Layer 9 of a small transformer language model trained on English Wikipedia (13 layers, counted from 0, width 96).
A neuron's activation on a vector x is GELU(weights . x + bias), where the dot is the dot product.

Input weights of the MLP neurons that the questions are about. A number n stands for (n - 128) times 0.0098.
n18 (bias -0.202): 167, 127, 124, 144, 137, 91, 132, 79, 165, 114, 130, 150, 171, 135, 112, 140, 123, 179, 136, 135, 139, 180, 110, 125, 92, 116, 134, 159, 94, 161, 140, 108, 132, 137, 89, 171, 124, 105, 122, 140, 136, 128, 153, 214, 206, 146, 97, 131, 139, 159, 101, 101, 121, 131, 109, 101, 112, 67, 128, 124, 148, 72, 100, 161, 125, 148, 179, 115, 75, 146, 115, 109, 93, 118, 165, 134, 119, 102, 96, 156, 146, 136, 55, 98, 131, 101, 112, 154, 138, 125, 89, 75, 124, 175, 138, 143
n67 (bias -0.329): 134, 101, 141, 78, 114, 138, 201, 143, 176, 104, 138, 121, 122, 64, 157, 111, 155, 151, 96, 112, 161, 145, 120, 149, 127, 168, 56, 98, 148, 109, 122, 118, 141, 172, 135, 71, 125, 163, 122, 112, 177, 148, 84, 125, 65, 105, 94, 123, 105, 117, 133, 127, 176, 116, 151, 195, 104, 128, 189, 143, 161, 151, 108, 167, 148, 107, 159, 133, 66, 100, 70, 126, 147, 61, 99, 147, 88, 109, 115, 172, 160, 89, 131, 118, 126, 161, 120, 148, 159, 142, 128, 134, 110, 116, 154, 168
n93 (bias -0.264): 160, 113, 170, 90, 160, 172, 110, 119, 158, 162, 144, 102, 155, 157, 90, 135, 104, 116, 172, 151, 132, 144, 70, 176, 134, 148, 126, 136, 144, 110, 103, 92, 165, 131, 133, 196, 78, 90, 119, 128, 70, 174, 113, 141, 123, 143, 143, 112, 188, 78, 195, 108, 112, 98, 172, 169, 114, 103, 147, 87, 104, 153, 196, 120, 126, 141, 127, 113, 165, 108, 69, 129, 152, 134, 138, 155, 74, 163, 114, 159, 221, 93, 106, 67, 97, 107, 106, 130, 111, 100, 44, 148, 91, 89, 129, 163
n105 (bias -0.316): 134, 126, 158, 161, 156, 188, 140, 130, 117, 137, 106, 140, 170, 86, 133, 146, 150, 121, 99, 155, 150, 99, 82, 108, 75, 117, 109, 150, 92, 107, 127, 129, 163, 117, 108, 119, 80, 122, 101, 157, 161, 151, 151, 147, 168, 156, 153, 81, 104, 120, 181, 97, 132, 130, 139, 126, 107, 77, 109, 75, 151, 107, 101, 104, 150, 118, 131, 159, 135, 122, 145, 137, 121, 135, 119, 111, 102, 84, 136, 183, 145, 129, 130, 142, 122, 144, 122, 105, 134, 126, 138, 89, 143, 76, 130, 106
n126 (bias -0.204): 138, 161, 94, 118, 110, 156, 84, 145, 130, 164, 105, 151, 129, 142, 124, 58, 124, 92, 107, 141, 169, 93, 159, 118, 100, 158, 159, 109, 134, 101, 200, 60, 108, 162, 147, 80, 128, 97, 171, 134, 121, 151, 114, 98, 143, 137, 156, 164, 149, 100, 145, 118, 132, 148, 137, 129, 165, 78, 115, 100, 103, 173, 140, 113, 129, 140, 116, 73, 167, 77, 145, 128, 142, 157, 108, 105, 191, 179, 148, 137, 111, 99, 101, 169, 145, 132, 195, 106, 109, 178, 128, 132, 158, 74, 161, 122
n143 (bias -0.178): 128, 150, 151, 129, 141, 168, 192, 126, 165, 172, 108, 92, 79, 103, 166, 107, 119, 186, 214, 131, 148, 87, 125, 121, 105, 123, 142, 65, 119, 105, 78, 152, 77, 132, 128, 88, 48, 137, 129, 137, 178, 145, 152, 141, 108, 118, 151, 103, 139, 112, 121, 97, 192, 160, 176, 178, 95, 125, 81, 83, 155, 138, 161, 102, 180, 141, 126, 135, 137, 104, 136, 101, 97, 77, 210, 126, 123, 142, 86, 169, 115, 108, 78, 117, 98, 120, 69, 113, 124, 172, 106, 198, 115, 105, 135, 137
n213 (bias -0.363): 174, 149, 150, 158, 95, 125, 168, 184, 140, 129, 69, 146, 142, 113, 153, 144, 131, 97, 112, 89, 209, 191, 116, 111, 105, 109, 75, 130, 177, 87, 153, 106, 130, 113, 200, 114, 137, 43, 151, 152, 163, 133, 135, 115, 104, 149, 110, 167, 230, 203, 164, 136, 114, 143, 155, 125, 172, 81, 106, 129, 125, 112, 123, 195, 116, 44, 160, 114, 143, 124, 112, 114, 120, 161, 160, 113, 143, 81, 100, 112, 116, 59, 170, 117, 150, 99, 60, 156, 40, 127, 96, 167, 126, 103, 97, 63
n223 (bias -0.334): 176, 145, 145, 110, 117, 102, 108, 49, 132, 104, 182, 73, 87, 114, 123, 102, 110, 101, 121, 121, 170, 249, 162, 196, 100, 166, 101, 113, 112, 141, 154, 130, 151, 139, 129, 103, 81, 78, 75, 165, 107, 108, 118, 126, 134, 131, 122, 96, 126, 58, 108, 158, 141, 104, 114, 125, 132, 96, 144, 183, 151, 83, 158, 144, 196, 113, 180, 115, 148, 155, 153, 117, 131, 136, 159, 139, 41, 176, 130, 137, 147, 122, 123, 167, 112, 132, 139, 151, 103, 85, 137, 123, 114, 118, 143, 105
n247 (bias -0.175): 202, 132, 123, 170, 97, 196, 142, 143, 114, 191, 138, 101, 150, 140, 116, 147, 138, 138, 75, 102, 143, 149, 142, 157, 131, 142, 122, 102, 166, 134, 156, 178, 120, 132, 143, 134, 89, 150, 123, 148, 120, 117, 81, 86, 121, 146, 110, 124, 127, 143, 78, 64, 152, 103, 111, 132, 131, 77, 99, 165, 151, 51, 92, 129, 136, 113, 105, 165, 111, 200, 168, 119, 112, 147, 184, 78, 125, 160, 77, 128, 86, 122, 111, 125, 97, 107, 110, 101, 144, 113, 142, 132, 91, 125, 150, 117
n258 (bias -0.309): 87, 137, 136, 153, 124, 109, 117, 101, 165, 106, 120, 128, 66, 205, 136, 93, 121, 152, 108, 104, 192, 138, 139, 70, 138, 114, 141, 100, 109, 164, 110, 160, 140, 123, 69, 111, 123, 144, 94, 169, 149, 126, 169, 127, 143, 99, 171, 130, 119, 93, 150, 112, 165, 151, 96, 98, 83, 152, 180, 168, 159, 132, 117, 100, 138, 97, 138, 126, 128, 108, 203, 156, 184, 122, 100, 172, 103, 148, 170, 81, 57, 167, 140, 88, 111, 107, 136, 147, 129, 73, 106, 131, 138, 159, 93, 95
n283 (bias -0.232): 135, 163, 152, 127, 50, 145, 170, 109, 178, 137, 107, 78, 149, 110, 175, 110, 109, 124, 83, 77, 136, 174, 22, 128, 86, 133, 128, 163, 126, 110, 98, 188, 145, 118, 87, 73, 138, 87, 105, 241, 124, 103, 141, 159, 169, 149, 128, 146, 167, 124, 99, 148, 116, 175, 88, 108, 91, 129, 142, 133, 143, 111, 125, 173, 147, 143, 139, 176, 104, 130, 94, 159, 177, 146, 142, 76, 133, 162, 117, 169, 161, 152, 156, 98, 130, 121, 82, 129, 138, 79, 71, 55, 111, 173, 148, 90
n292 (bias -0.212): 140, 117, 130, 84, 128, 128, 63, 118, 155, 87, 150, 109, 67, 124, 188, 134, 118, 159, 90, 153, 159, 152, 138, 174, 133, 112, 176, 120, 153, 115, 95, 105, 173, 160, 132, 102, 157, 188, 123, 136, 140, 100, 153, 138, 159, 112, 81, 130, 131, 79, 142, 108, 117, 157, 220, 128, 153, 89, 95, 158, 187, 136, 31, 146, 138, 134, 115, 104, 115, 93, 151, 147, 145, 85, 134, 93, 122, 171, 171, 129, 147, 104, 135, 78, 100, 137, 141, 116, 51, 101, 123, 206, 137, 99, 142, 72
n325 (bias -0.216): 92, 100, 118, 132, 117, 169, 142, 150, 101, 142, 87, 141, 98, 55, 137, 149, 130, 116, 64, 155, 134, 101, 182, 118, 85, 132, 95, 162, 137, 128, 120, 166, 60, 101, 184, 169, 125, 150, 96, 124, 129, 101, 114, 181, 138, 129, 210, 88, 97, 145, 140, 126, 150, 125, 168, 102, 161, 118, 105, 139, 136, 143, 185, 166, 142, 91, 124, 98, 74, 153, 84, 104, 151, 144, 72, 149, 125, 134, 97, 98, 159, 182, 103, 91, 124, 123, 137, 112, 129, 109, 170, 156, 85, 191, 109, 108
n357 (bias -0.234): 180, 76, 132, 146, 87, 158, 167, 145, 187, 159, 142, 61, 144, 178, 166, 92, 127, 140, 128, 121, 184, 60, 139, 128, 132, 167, 87, 117, 168, 168, 157, 126, 123, 140, 126, 125, 93, 162, 98, 144, 95, 113, 150, 180, 75, 137, 117, 155, 148, 127, 138, 150, 99, 82, 127, 170, 164, 133, 94, 121, 84, 141, 119, 106, 85, 174, 170, 141, 71, 121, 91, 136, 137, 119, 101, 144, 168, 125, 156, 104, 143, 144, 47, 113, 129, 134, 118, 110, 147, 133, 76, 127, 116, 127, 84, 104
n362 (bias -0.096): 171, 67, 65, 116, 128, 156, 187, 142, 132, 75, 82, 102, 98, 114, 117, 144, 183, 62, 116, 157, 149, 89, 119, 131, 103, 142, 153, 70, 124, 53, 86, 224, 145, 134, 133, 178, 89, 162, 102, 116, 177, 107, 102, 182, 129, 120, 135, 144, 138, 133, 128, 122, 136, 149, 133, 155, 89, 126, 103, 147, 111, 149, 123, 126, 94, 135, 151, 68, 119, 172, 128, 107, 39, 172, 120, 144, 138, 132, 160, 163, 113, 147, 151, 119, 122, 161, 162, 149, 91, 186, 116, 47, 149, 98, 69, 149
n376 (bias -0.096): 154, 197, 167, 117, 169, 108, 160, 106, 165, 131, 121, 89, 106, 56, 154, 110, 91, 141, 166, 220, 126, 111, 125, 107, 141, 169, 136, 98, 167, 172, 145, 141, 143, 115, 153, 107, 132, 95, 125, 128, 109, 115, 84, 147, 159, 181, 93, 113, 165, 98, 144, 148, 134, 109, 165, 130, 111, 110, 128, 116, 183, 131, 72, 134, 84, 107, 129, 123, 121, 120, 168, 43, 132, 148, 173, 103, 78, 124, 135, 189, 170, 62, 68, 87, 176, 129, 140, 157, 135, 91, 126, 159, 68, 81, 143, 101

Each question shows a token from some text and the vector x that enters the MLP there. A number n stands for (n - 128) times 0.049.

"| ": 99, 189, 125, 134, 129, 103, 136, 151, 109, 100, 127, 163, 138, 186, 147, 86, 150, 153, 89, 124, 133, 102, 140, 140, 173, 125, 97, 159, 97, 157, 83, 173, 83, 145, 130, 72, 161, 158, 137, 72, 131, 125, 133, 91, 154, 130, 107, 112, 128, 134, 128, 121, 104, 99, 107, 115, 109, 135, 101, 123, 148, 108, 131, 76, 115, 169, 128, 159, 139, 107, 135, 130, 110, 121, 125, 148, 168, 56, 140, 148, 116, 110, 154, 118, 146, 152, 105, 156, 133, 107, 147, 134, 173, 121, 122, 139
Which of these neurons fires most? n258

"re": 123, 115, 73, 94, 147, 98, 81, 105, 86, 123, 119, 131, 150, 151, 132, 131, 128, 102, 149, 132, 79, 159, 115, 149, 119, 117, 90, 132, 90, 122, 105, 147, 106, 153, 146, 120, 158, 176, 151, 151, 139, 91, 132, 152, 183, 180, 111, 145, 122, 105, 89, 128, 70, 113, 100, 109, 175, 99, 157, 120, 80, 162, 116, 109, 139, 154, 101, 132, 120, 122, 152, 84, 132, 128, 147, 85, 142, 127, 140, 164, 129, 106, 183, 143, 114, 106, 128, 112, 146, 155, 192, 143, 143, 128, 155, 141
Which of these neurons fires most? n126

"enn": 102, 98, 64, 82, 113, 112, 124, 139, 105, 142, 132, 131, 133, 232, 119, 146, 124, 177, 130, 121, 124, 72, 124, 116, 153, 156, 107, 90, 101, 163, 118, 157, 126, 153, 158, 161, 130, 127, 90, 83, 146, 90, 130, 154, 120, 170, 117, 146, 92, 112, 128, 153, 107, 137, 69, 170, 135, 135, 188, 148, 186, 111, 119, 93, 154, 168, 126, 116, 215, 100, 116, 104, 130, 170, 115, 90, 134, 127, 129, 111, 134, 98, 144, 123, 133, 68, 134, 108, 102, 169, 90, 164, 133, 122, 145, 131
Which neuron fires most, and how strongly? n258, at about 3.2

"en": 94, 132, 127, 120, 126, 95, 117, 127, 130, 120, 53, 94, 147, 153, 115, 105, 137, 167, 142, 151, 82, 154, 135, 153, 193, 135, 129, 95, 78, 140, 82, 155, 137, 122, 156, 165, 145, 117, 124, 90, 157, 74, 115, 124, 92, 153, 116, 108, 121, 114, 159, 157, 88, 139, 114, 155, 192, 149, 167, 93, 161, 151, 130, 114, 131, 158, 123, 88, 153, 58, 79, 135, 120, 148, 176, 95, 138, 130, 103, 82, 179, 149, 129, 107, 75, 106, 132, 163, 157, 158, 134, 130, 117, 148, 161, 150
Which of these neurons fires most? n93

"En": 119, 93, 72, 83, 120, 116, 97, 158, 78, 161, 96, 143, 177, 127, 85, 156, 96, 130, 120, 112, 69, 101, 147, 156, 132, 171, 155, 161, 109, 126, 118, 114, 135, 96, 150, 194, 182, 127, 126, 147, 106, 106, 138, 122, 158, 159, 115, 76, 116, 122, 105, 111, 115, 100, 139, 164, 140, 194, 162, 86, 128, 147, 137, 114, 128, 165, 87, 107, 122, 156, 108, 119, 152, 127, 116, 61, 186, 126, 119, 119, 132, 189, 165, 161, 138, 132, 95, 109, 140, 104, 107, 140, 154, 150, 133, 118
Which of these neurons fires most? n325

".": 94, 111, 120, 143, 145, 144, 112, 164, 131, 103, 118, 133, 136, 179, 144, 106, 127, 140, 130, 128, 119, 160, 132, 82, 135, 111, 125, 167, 120, 119, 93, 150, 69, 138, 118, 127, 130, 157, 118, 148, 107, 127, 135, 91, 112, 141, 102, 125, 117, 116, 113, 151, 138, 133, 132, 121, 157, 128, 150, 50, 124, 109, 125, 184, 133, 170, 141, 114, 133, 123, 122, 127, 109, 157, 137, 130, 165, 112, 92, 113, 140, 112, 196, 139, 115, 109, 99, 122, 123, 111, 161, 118, 189, 95, 149, 121
Which neuron fires most, and how strongly? n213, at about 2.7

"to ": 108, 128, 150, 138, 138, 79, 93, 126, 95, 116, 130, 143, 135, 106, 122, 109, 151, 138, 140, 161, 109, 112, 148, 143, 100, 128, 151, 172, 121, 110, 76, 172, 92, 146, 162, 117, 145, 189, 126, 127, 88, 102, 148, 144, 149, 117, 129, 133, 134, 156, 91, 118, 77, 158, 125, 127, 152, 136, 148, 110, 122, 112, 145, 137, 116, 117, 134, 105, 171, 96, 116, 143, 103, 152, 149, 159, 133, 99, 109, 126, 129, 126, 145, 127, 89, 92, 97, 112, 122, 153, 161, 93, 138, 140, 156, 143
Which neuron fires most, and how strongly? n325, at about 3.4

"at": 71, 145, 146, 42, 151, 118, 75, 119, 105, 137, 142, 115, 132, 163, 120, 166, 145, 134, 124, 135, 141, 97, 110, 165, 145, 119, 97, 174, 114, 156, 109, 178, 102, 140, 163, 162, 183, 131, 168, 127, 152, 68, 137, 128, 136, 150, 145, 111, 102, 119, 128, 102, 47, 83, 84, 105, 168, 181, 196, 115, 103, 118, 123, 142, 121, 139, 101, 108, 147, 100, 135, 143, 124, 109, 115, 96, 144, 130, 120, 123, 140, 149, 127, 163, 102, 143, 129, 142, 96, 164, 126, 157, 142, 112, 128, 127
Which of these neurons fires most? n292

"aph": 94, 190, 94, 135, 147, 108, 143, 107, 108, 107, 100, 110, 213, 145, 131, 98, 127, 169, 129, 141, 95, 122, 170, 184, 118, 157, 59, 149, 93, 174, 101, 170, 110, 103, 123, 98, 126, 118, 90, 133, 158, 103, 154, 91, 133, 144, 154, 103, 92, 160, 173, 136, 119, 116, 72, 130, 79, 171, 138, 78, 149, 142, 105, 128, 82, 163, 108, 145, 163, 87, 115, 132, 161, 153, 143, 106, 155, 91, 128, 109, 139, 104, 188, 152, 94, 139, 128, 123, 144, 150, 148, 105, 120, 115, 128, 150
Which two neurons fire most, strongest first? n105, n283

"ap": 100, 113, 105, 126, 148, 114, 134, 111, 143, 149, 89, 108, 148, 123, 111, 103, 163, 141, 132, 104, 76, 150, 106, 145, 89, 117, 92, 180, 73, 144, 93, 157, 130, 124, 142, 123, 154, 151, 108, 151, 119, 129, 135, 105, 180, 146, 119, 86, 117, 112, 71, 163, 113, 134, 67, 112, 149, 127, 198, 97, 111, 173, 146, 128, 75, 230, 151, 180, 128, 139, 113, 120, 117, 115, 114, 130, 152, 119, 91, 143, 108, 175, 149, 150, 115, 134, 102, 108, 126, 100, 188, 96, 146, 167, 137, 127
Which of these neurons fires most? n283

"0": 109, 151, 132, 117, 150, 153, 139, 145, 117, 104, 109, 100, 153, 181, 159, 89, 149, 135, 129, 147, 129, 181, 146, 96, 111, 152, 110, 181, 105, 138, 88, 153, 75, 130, 119, 132, 128, 178, 107, 118, 130, 108, 143, 101, 118, 159, 108, 122, 103, 146, 125, 148, 91, 99, 95, 148, 146, 142, 129, 78, 137, 103, 102, 159, 119, 132, 137, 133, 154, 99, 112, 105, 126, 143, 157, 128, 153, 116, 123, 96, 143, 114, 167, 139, 100, 118, 110, 143, 139, 146, 132, 117, 139, 70, 143, 139
The three highest activations, in order: n213, n105, n357

"th": 123, 178, 154, 110, 133, 105, 135, 160, 67, 113, 172, 116, 149, 161, 124, 78, 145, 163, 156, 126, 93, 107, 122, 117, 142, 127, 96, 143, 85, 173, 85, 119, 137, 120, 103, 128, 123, 146, 134, 155, 142, 143, 148, 101, 127, 160, 153, 85, 100, 134, 76, 130, 136, 124, 92, 119, 150, 97, 105, 42, 142, 152, 120, 145, 122, 169, 99, 120, 160, 139, 85, 108, 79, 120, 135, 151, 133, 148, 62, 115, 184, 126, 147, 165, 144, 88, 101, 157, 177, 160, 164, 96, 102, 133, 166, 168
Which of these neurons fires most? n143

"on": 92, 135, 133, 102, 185, 76, 115, 127, 60, 114, 149, 103, 165, 164, 115, 125, 111, 149, 122, 139, 99, 121, 155, 121, 97, 160, 117, 147, 124, 157, 82, 127, 114, 106, 120, 146, 140, 82, 113, 136, 158, 114, 91, 183, 123, 130, 106, 188, 117, 109, 122, 143, 94, 115, 103, 164, 189, 164, 159, 100, 123, 127, 105, 59, 121, 165, 114, 129, 180, 148, 109, 125, 147, 147, 172, 112, 113, 104, 148, 132, 132, 65, 152, 145, 159, 110, 163, 171, 150, 115, 131, 111, 124, 161, 147, 155
Which of these neurons fires most? n376

"ic": 85, 154, 109, 94, 187, 76, 92, 120, 109, 129, 109, 131, 134, 185, 150, 68, 183, 154, 159, 137, 104, 191, 123, 105, 125, 114, 163, 104, 85, 201, 114, 132, 138, 103, 178, 173, 154, 129, 125, 132, 122, 89, 128, 121, 118, 135, 121, 111, 79, 162, 115, 155, 113, 127, 86, 64, 109, 141, 150, 151, 171, 129, 193, 157, 146, 149, 121, 153, 148, 79, 103, 118, 153, 112, 148, 95, 112, 128, 92, 119, 126, 136, 153, 168, 125, 80, 140, 122, 170, 168, 121, 111, 104, 98, 125, 114
Which of these neurons fires most? n258

"S": 114, 140, 164, 83, 106, 139, 132, 106, 78, 94, 133, 118, 136, 156, 120, 111, 116, 110, 135, 128, 118, 132, 106, 104, 136, 144, 117, 141, 95, 121, 82, 196, 124, 147, 105, 135, 169, 142, 133, 137, 130, 59, 70, 162, 155, 141, 120, 86, 101, 113, 98, 152, 125, 104, 129, 101, 177, 170, 124, 141, 172, 148, 132, 132, 101, 166, 131, 161, 145, 111, 115, 106, 138, 160, 114, 83, 176, 146, 107, 135, 139, 124, 164, 136, 150, 84, 52, 107, 165, 149, 159, 116, 174, 130, 141, 119
Which two neurons fire most, strongest first? n283, n325

"u": 136, 139, 81, 151, 192, 134, 112, 153, 121, 94, 117, 92, 96, 147, 124, 150, 144, 146, 127, 116, 104, 170, 104, 114, 182, 158, 105, 149, 73, 158, 112, 174, 110, 140, 147, 181, 173, 118, 133, 137, 148, 89, 127, 137, 94, 159, 110, 108, 86, 98, 128, 102, 90, 139, 74, 124, 190, 175, 149, 108, 159, 127, 113, 121, 56, 173, 109, 132, 128, 132, 85, 135, 101, 115, 106, 85, 110, 98, 89, 90, 129, 146, 153, 145, 107, 125, 118, 192, 167, 174, 183, 138, 145, 149, 114, 134
Which neuron fires most, and how strongly? n362, at about 1.6